Layer 9 of a small transformer language model trained on English Wikipedia (13 layers, counted from 0, width 128).
A neuron's activation on a vector x is SiLU(gate . x) times (in . x), where the dot is the dot product.

Input weights of the MLP neurons that the questions are about. A number n stands for (n - 128) times 0.0034.
n20 gate: 138, 97, 116, 86, 82, 135, 92, 162, 112, 107, 174, 92, 88, 151, 186, 157, 171, 139, 66, 126, 144, 139, 201, 174, 102, 147, 118, 57, 156, 181, 85, 191, 52, 197, 131, 102, 129, 144, 197, 123, 151, 113, 221, 154, 181, 112, 160, 66, 99, 122, 144, 211, 210, 141, 48, 125, 137, 221, 54, 88, 101, 171, 176, 115, 129, 97, 129, 78, 128, 83, 138, 113, 115, 146, 123, 106, 78, 83, 136, 177, 105, 140, 117, 127, 100, 141, 214, 152, 148, 146, 166, 121, 124, 130, 192, 145, 105, 111, 143, 118, 85, 77, 83, 101, 96, 131, 101, 126, 187, 119, 140, 142, 94, 155, 134, 89, 174, 108, 183, 146, 161, 135, 96, 113, 128, 55, 50, 135
n158 gate: 136, 157, 95, 104, 168, 153, 123, 148, 15, 79, 198, 187, 117, 128, 148, 171, 183, 166, 83, 124, 157, 77, 122, 149, 122, 79, 171, 142, 189, 82, 54, 73, 110, 173, 155, 169, 85, 180, 139, 131, 148, 140, 157, 72, 144, 122, 119, 180, 108, 128, 114, 141, 148, 110, 124, 101, 185, 75, 160, 192, 204, 54, 122, 159, 172, 68, 189, 153, 117, 119, 108, 107, 166, 160, 186, 123, 155, 129, 121, 127, 147, 135, 78, 157, 82, 36, 84, 140, 171, 222, 153, 118, 132, 85, 84, 98, 126, 88, 132, 89, 115, 154, 156, 120, 183, 171, 130, 189, 146, 102, 144, 179, 134, 119, 127, 158, 164, 99, 94, 180, 102, 79, 154, 228, 144, 143, 197, 22
n167 gate: 128, 160, 166, 211, 69, 109, 150, 108, 94, 100, 137, 74, 112, 107, 167, 133, 100, 132, 48, 144, 153, 122, 169, 98, 150, 186, 156, 100, 192, 89, 127, 144, 11, 135, 162, 79, 131, 120, 140, 92, 148, 66, 91, 77, 78, 137, 102, 143, 119, 90, 90, 148, 165, 96, 93, 129, 120, 129, 149, 108, 158, 137, 55, 131, 115, 141, 157, 137, 121, 157, 53, 151, 141, 103, 64, 167, 108, 20, 130, 171, 127, 153, 114, 77, 137, 113, 111, 143, 206, 49, 141, 112, 126, 82, 150, 97, 136, 143, 138, 117, 143, 115, 117, 176, 129, 182, 134, 145, 201, 126, 101, 133, 100, 103, 136, 160, 220, 158, 72, 77, 161, 59, 117, 50, 181, 127, 136, 143
n228 gate: 126, 172, 162, 134, 135, 90, 55, 115, 140, 80, 151, 87, 190, 108, 98, 154, 141, 80, 69, 121, 86, 104, 71, 128, 142, 7, 143, 143, 159, 92, 147, 77, 142, 169, 60, 123, 39, 166, 201, 94, 139, 194, 179, 122, 72, 122, 120, 156, 108, 168, 159, 200, 168, 156, 113, 33, 183, 140, 145, 149, 116, 152, 156, 174, 112, 92, 144, 139, 113, 120, 120, 166, 97, 106, 132, 120, 199, 151, 87, 85, 172, 155, 40, 150, 120, 175, 124, 154, 114, 68, 81, 184, 173, 112, 142, 72, 103, 55, 184, 105, 83, 179, 106, 141, 160, 124, 165, 107, 177, 151, 189, 104, 154, 129, 78, 86, 142, 135, 139, 196, 148, 123, 194, 72, 103, 124, 135, 145
n20 in: 184, 144, 175, 71, 44, 45, 155, 155, 207, 195, 170, 155, 173, 128, 135, 76, 115, 134, 88, 81, 152, 182, 157, 121, 89, 83, 198, 87, 76, 76, 173, 140, 90, 127, 131, 167, 103, 66, 54, 181, 108, 179, 128, 156, 141, 129, 126, 83, 111, 142, 104, 113, 156, 91, 140, 98, 137, 91, 202, 182, 135, 96, 164, 110, 111, 131, 113, 181, 133, 183, 136, 115, 158, 165, 103, 80, 95, 155, 153, 167, 96, 128, 126, 173, 104, 112, 107, 111, 120, 134, 150, 120, 147, 136, 146, 99, 106, 200, 95, 134, 162, 164, 123, 150, 116, 165, 176, 76, 168, 92, 52, 170, 130, 145, 156, 117, 158, 151, 227, 127, 108, 176, 175, 167, 104, 26, 147, 81
n158 in: 150, 154, 136, 66, 139, 137, 128, 109, 51, 124, 194, 169, 137, 183, 192, 160, 24, 229, 76, 166, 170, 105, 115, 161, 141, 127, 174, 151, 80, 149, 118, 108, 135, 136, 94, 144, 63, 101, 129, 116, 115, 109, 209, 153, 143, 162, 182, 241, 51, 109, 72, 183, 188, 94, 200, 152, 117, 148, 224, 124, 100, 158, 120, 79, 95, 85, 187, 112, 98, 65, 132, 132, 200, 110, 151, 88, 229, 86, 78, 176, 145, 193, 137, 84, 105, 107, 99, 80, 159, 198, 144, 143, 133, 124, 115, 141, 106, 170, 103, 143, 163, 148, 96, 100, 166, 110, 179, 140, 105, 125, 118, 171, 75, 236, 137, 157, 133, 108, 116, 156, 139, 54, 113, 133, 67, 9, 182, 77
n167 in: 132, 151, 109, 152, 102, 135, 110, 146, 41, 154, 167, 145, 119, 119, 141, 131, 111, 82, 126, 238, 157, 168, 185, 91, 119, 163, 110, 185, 116, 72, 153, 109, 44, 128, 112, 189, 246, 99, 136, 138, 66, 73, 177, 162, 156, 130, 115, 101, 91, 120, 129, 77, 125, 122, 149, 76, 129, 184, 122, 88, 156, 126, 71, 171, 139, 75, 126, 111, 155, 144, 89, 150, 88, 59, 127, 208, 120, 131, 155, 176, 65, 166, 110, 112, 187, 106, 125, 132, 141, 141, 128, 124, 147, 141, 151, 65, 136, 118, 121, 111, 137, 135, 121, 134, 191, 117, 130, 145, 140, 192, 77, 110, 127, 144, 202, 139, 186, 191, 155, 136, 156, 103, 73, 101, 148, 162, 120, 180
n228 in: 153, 209, 184, 89, 83, 165, 111, 110, 186, 111, 80, 133, 117, 212, 148, 142, 139, 82, 143, 168, 76, 153, 121, 124, 134, 67, 175, 152, 82, 80, 145, 101, 178, 124, 140, 218, 108, 202, 153, 148, 132, 121, 146, 98, 38, 115, 146, 159, 167, 88, 146, 101, 174, 102, 52, 121, 128, 134, 118, 104, 147, 155, 154, 97, 133, 128, 109, 200, 137, 141, 152, 100, 172, 139, 117, 106, 114, 151, 152, 128, 141, 197, 104, 112, 147, 160, 72, 71, 205, 80, 113, 197, 154, 104, 132, 88, 128, 157, 210, 65, 121, 159, 17, 204, 107, 173, 88, 126, 141, 123, 159, 80, 43, 136, 65, 181, 103, 140, 118, 128, 110, 137, 83, 60, 195, 156, 157, 66

Each question shows a token from some text and the vector x that enters the MLP there. A number n stands for (n - 128) times 0.075.

"6": 192, 122, 121, 107, 154, 146, 99, 135, 93, 154, 109, 137, 124, 151, 106, 120, 115, 91, 149, 166, 93, 96, 100, 128, 160, 126, 97, 116, 103, 93, 110, 150, 148, 139, 137, 114, 104, 131, 154, 128, 115, 136, 112, 130, 112, 120, 174, 131, 111, 144, 134, 141, 177, 97, 134, 131, 137, 145, 145, 96, 143, 157, 140, 88, 116, 104, 125, 164, 134, 137, 127, 163, 82, 160, 134, 150, 133, 123, 176, 98, 106, 155, 119, 108, 113, 132, 90, 123, 118, 104, 114, 93, 117, 139, 123, 166, 115, 99, 131, 137, 117, 79, 137, 94, 137, 180, 115, 129, 105, 120, 144, 150, 162, 118, 124, 127, 131, 99, 89, 115, 115, 137, 146, 139, 130, 135, 168, 128
Which neuron lights up most? n228

" |": 188, 89, 115, 140, 167, 118, 111, 144, 98, 115, 152, 159, 153, 111, 114, 148, 90, 97, 127, 117, 117, 107, 139, 109, 102, 130, 166, 149, 103, 137, 92, 124, 128, 161, 123, 140, 116, 134, 110, 122, 136, 170, 133, 166, 129, 117, 127, 115, 119, 138, 136, 128, 122, 112, 130, 133, 111, 134, 139, 115, 146, 136, 142, 122, 133, 149, 106, 120, 148, 129, 145, 133, 125, 126, 127, 121, 107, 118, 172, 95, 147, 146, 91, 94, 124, 97, 134, 165, 123, 65, 103, 143, 114, 70, 122, 168, 109, 123, 138, 122, 144, 117, 115, 120, 160, 176, 124, 124, 110, 90, 113, 144, 85, 164, 148, 105, 101, 144, 132, 108, 123, 131, 141, 129, 156, 117, 137, 119
Which neuron lights up most? n158

"ld": 159, 95, 120, 144, 122, 82, 134, 147, 120, 115, 126, 183, 151, 88, 102, 136, 79, 108, 131, 128, 130, 108, 172, 120, 133, 100, 165, 116, 104, 106, 137, 143, 138, 95, 134, 101, 144, 123, 148, 113, 148, 136, 125, 139, 160, 123, 108, 152, 152, 143, 126, 99, 169, 117, 104, 135, 107, 125, 183, 124, 148, 110, 167, 125, 105, 139, 127, 159, 117, 169, 129, 100, 99, 154, 130, 108, 130, 103, 157, 126, 133, 150, 91, 141, 135, 117, 89, 147, 131, 74, 134, 97, 92, 94, 137, 151, 118, 124, 137, 113, 137, 134, 122, 123, 151, 128, 136, 131, 112, 110, 107, 117, 172, 163, 159, 118, 118, 126, 111, 145, 132, 124, 137, 114, 141, 130, 193, 102
The most active neuron and its activation: n158, at about 2.4

"er": 123, 111, 154, 137, 143, 173, 112, 155, 97, 121, 163, 172, 144, 103, 130, 99, 121, 97, 132, 89, 121, 84, 132, 105, 100, 140, 151, 152, 107, 121, 130, 125, 66, 86, 105, 125, 104, 146, 110, 124, 134, 118, 109, 149, 120, 131, 119, 104, 94, 161, 76, 108, 109, 106, 140, 125, 121, 103, 115, 116, 149, 149, 146, 69, 137, 116, 138, 182, 52, 139, 141, 111, 79, 142, 114, 159, 127, 115, 114, 77, 136, 143, 121, 134, 127, 125, 155, 122, 134, 129, 111, 161, 111, 90, 117, 125, 119, 172, 138, 126, 163, 120, 122, 155, 133, 158, 150, 159, 109, 131, 127, 76, 132, 108, 140, 106, 131, 117, 144, 130, 115, 112, 121, 75, 126, 116, 101, 169
Which neuron lights up most? n167

" an": 167, 119, 139, 114, 171, 105, 77, 118, 126, 100, 114, 155, 134, 86, 117, 131, 103, 143, 117, 91, 92, 122, 153, 98, 128, 111, 136, 111, 135, 125, 142, 123, 131, 123, 107, 115, 112, 139, 148, 160, 161, 152, 110, 131, 166, 110, 105, 128, 171, 134, 89, 123, 175, 121, 141, 115, 154, 170, 150, 118, 154, 151, 145, 143, 102, 132, 101, 126, 78, 164, 147, 155, 110, 146, 106, 158, 135, 138, 180, 105, 150, 149, 98, 113, 94, 120, 128, 120, 138, 89, 123, 101, 129, 124, 131, 155, 113, 128, 137, 91, 143, 136, 141, 129, 137, 132, 122, 99, 118, 107, 120, 98, 106, 201, 97, 119, 122, 117, 141, 89, 119, 132, 136, 109, 127, 101, 127, 131
The most active neuron and its activation: n228, at about 10

"5": 179, 119, 110, 123, 124, 151, 107, 147, 97, 174, 102, 145, 138, 122, 94, 125, 112, 88, 128, 134, 117, 106, 144, 99, 123, 123, 134, 120, 90, 142, 113, 116, 172, 102, 116, 116, 97, 108, 131, 116, 153, 141, 114, 119, 99, 147, 132, 97, 148, 137, 122, 138, 121, 106, 153, 150, 80, 138, 159, 125, 132, 181, 122, 108, 102, 60, 89, 120, 126, 116, 128, 129, 124, 134, 105, 135, 140, 146, 147, 107, 97, 153, 129, 134, 127, 113, 123, 114, 100, 82, 105, 101, 130, 121, 98, 170, 125, 145, 149, 138, 133, 83, 145, 133, 120, 155, 141, 89, 116, 134, 112, 135, 105, 157, 119, 130, 99, 112, 126, 82, 107, 111, 114, 141, 165, 122, 165, 191
Which neuron lights up most? n167

"ers": 139, 126, 129, 144, 141, 148, 141, 157, 99, 91, 136, 136, 146, 159, 121, 122, 101, 123, 158, 111, 100, 108, 143, 145, 124, 157, 126, 143, 87, 109, 138, 151, 154, 135, 128, 147, 136, 108, 106, 102, 118, 145, 104, 122, 147, 119, 177, 112, 123, 125, 74, 139, 105, 138, 98, 137, 186, 158, 138, 115, 144, 107, 174, 97, 134, 156, 103, 115, 113, 116, 108, 136, 99, 150, 135, 116, 102, 125, 116, 129, 177, 163, 111, 120, 103, 116, 117, 106, 73, 112, 132, 118, 96, 108, 108, 157, 90, 85, 113, 146, 139, 81, 149, 125, 186, 138, 103, 142, 123, 64, 134, 93, 169, 148, 148, 135, 124, 83, 122, 101, 141, 98, 148, 121, 123, 133, 105, 117
Which neuron lights up most? n228

"0": 160, 168, 113, 128, 131, 110, 94, 138, 126, 110, 137, 125, 108, 97, 118, 83, 121, 98, 165, 163, 131, 141, 142, 131, 132, 128, 134, 145, 137, 130, 98, 164, 143, 85, 149, 83, 117, 113, 152, 111, 146, 165, 128, 126, 137, 152, 140, 151, 134, 118, 116, 139, 144, 96, 152, 109, 123, 108, 124, 104, 90, 118, 104, 103, 136, 163, 133, 148, 99, 113, 137, 126, 106, 126, 104, 173, 111, 138, 146, 96, 119, 152, 97, 88, 144, 95, 159, 87, 131, 140, 103, 92, 153, 139, 113, 178, 116, 138, 109, 151, 128, 137, 147, 99, 139, 146, 97, 128, 90, 124, 150, 122, 121, 157, 118, 121, 141, 109, 132, 78, 110, 110, 112, 137, 157, 152, 178, 124
Which two neurons fire most, strongest first? n20, n228

"1": 166, 129, 149, 140, 134, 121, 91, 148, 126, 90, 150, 127, 124, 119, 97, 126, 119, 117, 140, 126, 151, 139, 144, 103, 132, 158, 107, 126, 103, 141, 85, 178, 106, 134, 119, 99, 143, 125, 124, 122, 91, 185, 126, 167, 117, 150, 131, 147, 149, 152, 128, 120, 133, 106, 129, 111, 104, 158, 135, 98, 114, 153, 155, 135, 130, 106, 113, 117, 129, 127, 113, 117, 108, 130, 89, 177, 135, 124, 171, 94, 133, 185, 88, 110, 89, 84, 187, 125, 141, 100, 124, 150, 124, 109, 141, 199, 124, 119, 144, 115, 142, 125, 121, 116, 138, 131, 138, 115, 104, 116, 158, 135, 135, 135, 124, 125, 127, 126, 152, 121, 142, 125, 123, 119, 139, 125, 132, 161
The most active neuron and its activation: n167, at about 2

"u": 148, 99, 149, 82, 137, 119, 116, 127, 101, 167, 121, 160, 141, 120, 74, 118, 116, 127, 136, 140, 116, 109, 134, 133, 132, 100, 142, 120, 137, 101, 129, 169, 122, 116, 136, 126, 139, 103, 172, 142, 125, 145, 147, 178, 127, 129, 101, 120, 127, 185, 154, 167, 124, 145, 137, 152, 93, 138, 110, 115, 79, 111, 136, 123, 121, 126, 140, 135, 93, 113, 146, 148, 93, 111, 128, 104, 111, 123, 119, 154, 159, 135, 121, 113, 79, 89, 94, 151, 149, 108, 135, 155, 123, 109, 137, 150, 113, 163, 116, 146, 117, 113, 106, 160, 100, 107, 125, 151, 138, 113, 120, 139, 88, 110, 182, 127, 136, 129, 126, 94, 66, 98, 129, 100, 135, 140, 112, 137
The most active neuron and its activation: n20, at about 4.4

"re": 149, 116, 172, 119, 173, 109, 139, 128, 123, 146, 122, 147, 151, 116, 132, 108, 105, 117, 132, 131, 108, 130, 94, 123, 132, 135, 96, 98, 130, 121, 151, 153, 98, 76, 105, 135, 137, 164, 118, 110, 134, 115, 70, 139, 151, 103, 76, 134, 149, 153, 142, 109, 163, 90, 156, 118, 159, 117, 108, 97, 111, 122, 151, 124, 116, 144, 92, 131, 153, 175, 142, 158, 65, 160, 93, 164, 107, 123, 147, 107, 186, 110, 111, 121, 112, 121, 121, 119, 155, 148, 159, 110, 104, 150, 111, 150, 123, 142, 151, 131, 143, 106, 146, 114, 127, 166, 129, 93, 81, 124, 127, 116, 128, 145, 134, 145, 129, 68, 171, 124, 110, 107, 138, 126, 116, 133, 136, 139
The three highest activations, in order: n167, n158, n228

" b": 174, 121, 137, 120, 136, 90, 124, 137, 164, 157, 138, 164, 103, 101, 106, 133, 123, 112, 106, 129, 109, 119, 156, 134, 125, 128, 103, 142, 163, 142, 111, 183, 127, 143, 93, 141, 123, 154, 157, 111, 168, 160, 111, 184, 166, 88, 70, 129, 104, 152, 70, 109, 135, 133, 119, 90, 139, 153, 147, 109, 140, 180, 144, 127, 105, 101, 103, 130, 151, 142, 126, 132, 143, 114, 110, 166, 120, 117, 137, 110, 153, 136, 104, 161, 112, 149, 120, 133, 123, 117, 123, 114, 176, 106, 143, 141, 110, 157, 88, 105, 112, 110, 142, 145, 143, 135, 139, 111, 88, 113, 166, 115, 110, 159, 128, 122, 147, 126, 130, 90, 128, 126, 102, 73, 125, 133, 128, 126
The most active neuron and its activation: n20, at about 5.1

"her": 161, 90, 160, 145, 161, 131, 137, 146, 112, 145, 141, 159, 124, 152, 117, 104, 106, 175, 132, 165, 151, 81, 129, 105, 130, 104, 133, 157, 112, 140, 160, 146, 94, 130, 100, 158, 119, 140, 175, 93, 127, 146, 144, 182, 152, 120, 120, 72, 137, 142, 141, 82, 143, 113, 121, 126, 108, 139, 144, 122, 145, 112, 152, 122, 171, 155, 113, 165, 110, 98, 132, 140, 132, 176, 159, 100, 77, 142, 111, 121, 110, 119, 115, 100, 124, 100, 118, 120, 126, 118, 132, 116, 121, 137, 118, 136, 109, 169, 124, 108, 136, 145, 146, 126, 144, 151, 96, 175, 136, 90, 163, 114, 155, 129, 126, 168, 145, 92, 138, 103, 160, 89, 122, 115, 142, 110, 135, 129
Which neuron lights up most? n158

" the": 210, 84, 141, 130, 176, 111, 65, 129, 125, 96, 133, 170, 128, 101, 114, 120, 113, 129, 127, 132, 104, 119, 131, 111, 125, 116, 115, 145, 104, 138, 127, 153, 112, 122, 115, 140, 145, 124, 152, 118, 155, 153, 122, 127, 135, 132, 97, 139, 147, 151, 125, 117, 148, 111, 113, 149, 117, 172, 133, 143, 180, 139, 140, 157, 115, 117, 91, 136, 94, 163, 132, 160, 126, 123, 102, 152, 111, 145, 165, 109, 124, 139, 97, 113, 109, 105, 144, 125, 143, 106, 122, 107, 107, 112, 133, 159, 98, 142, 119, 87, 133, 119, 113, 121, 122, 141, 134, 122, 103, 86, 131, 116, 116, 199, 131, 141, 101, 118, 133, 112, 117, 126, 149, 129, 135, 113, 116, 150
Which neuron lights up most? n20

"a": 122, 107, 161, 139, 128, 159, 116, 102, 105, 136, 146, 189, 124, 122, 118, 124, 106, 103, 126, 120, 91, 120, 111, 90, 119, 99, 131, 143, 131, 107, 132, 135, 156, 157, 137, 122, 107, 87, 119, 99, 148, 161, 123, 135, 125, 131, 128, 151, 152, 143, 91, 147, 125, 119, 110, 150, 105, 101, 127, 124, 131, 150, 129, 89, 134, 93, 90, 99, 60, 116, 139, 113, 124, 120, 119, 123, 78, 155, 194, 107, 141, 164, 104, 135, 110, 129, 134, 131, 96, 63, 102, 126, 162, 103, 128, 186, 92, 129, 120, 124, 129, 134, 154, 122, 126, 128, 156, 144, 102, 122, 102, 98, 124, 116, 130, 114, 128, 121, 138, 97, 122, 138, 112, 161, 137, 148, 115, 112
Which neuron lights up most? n167

"or": 169, 109, 111, 174, 132, 93, 83, 132, 146, 114, 114, 191, 109, 135, 119, 108, 106, 117, 109, 143, 134, 115, 123, 152, 148, 139, 115, 147, 98, 88, 114, 205, 126, 139, 85, 136, 142, 154, 84, 108, 160, 150, 107, 138, 163, 142, 129, 112, 113, 153, 118, 92, 134, 131, 115, 127, 154, 138, 105, 98, 154, 139, 159, 131, 123, 130, 104, 99, 115, 147, 148, 122, 151, 136, 128, 158, 117, 140, 124, 158, 151, 137, 105, 105, 119, 94, 117, 147, 147, 104, 121, 107, 142, 102, 145, 157, 100, 120, 121, 156, 105, 98, 126, 125, 132, 142, 150, 113, 125, 149, 147, 155, 150, 132, 126, 110, 154, 157, 101, 99, 130, 121, 120, 157, 134, 111, 80, 146
The three highest activations, in order: n167, n20, n228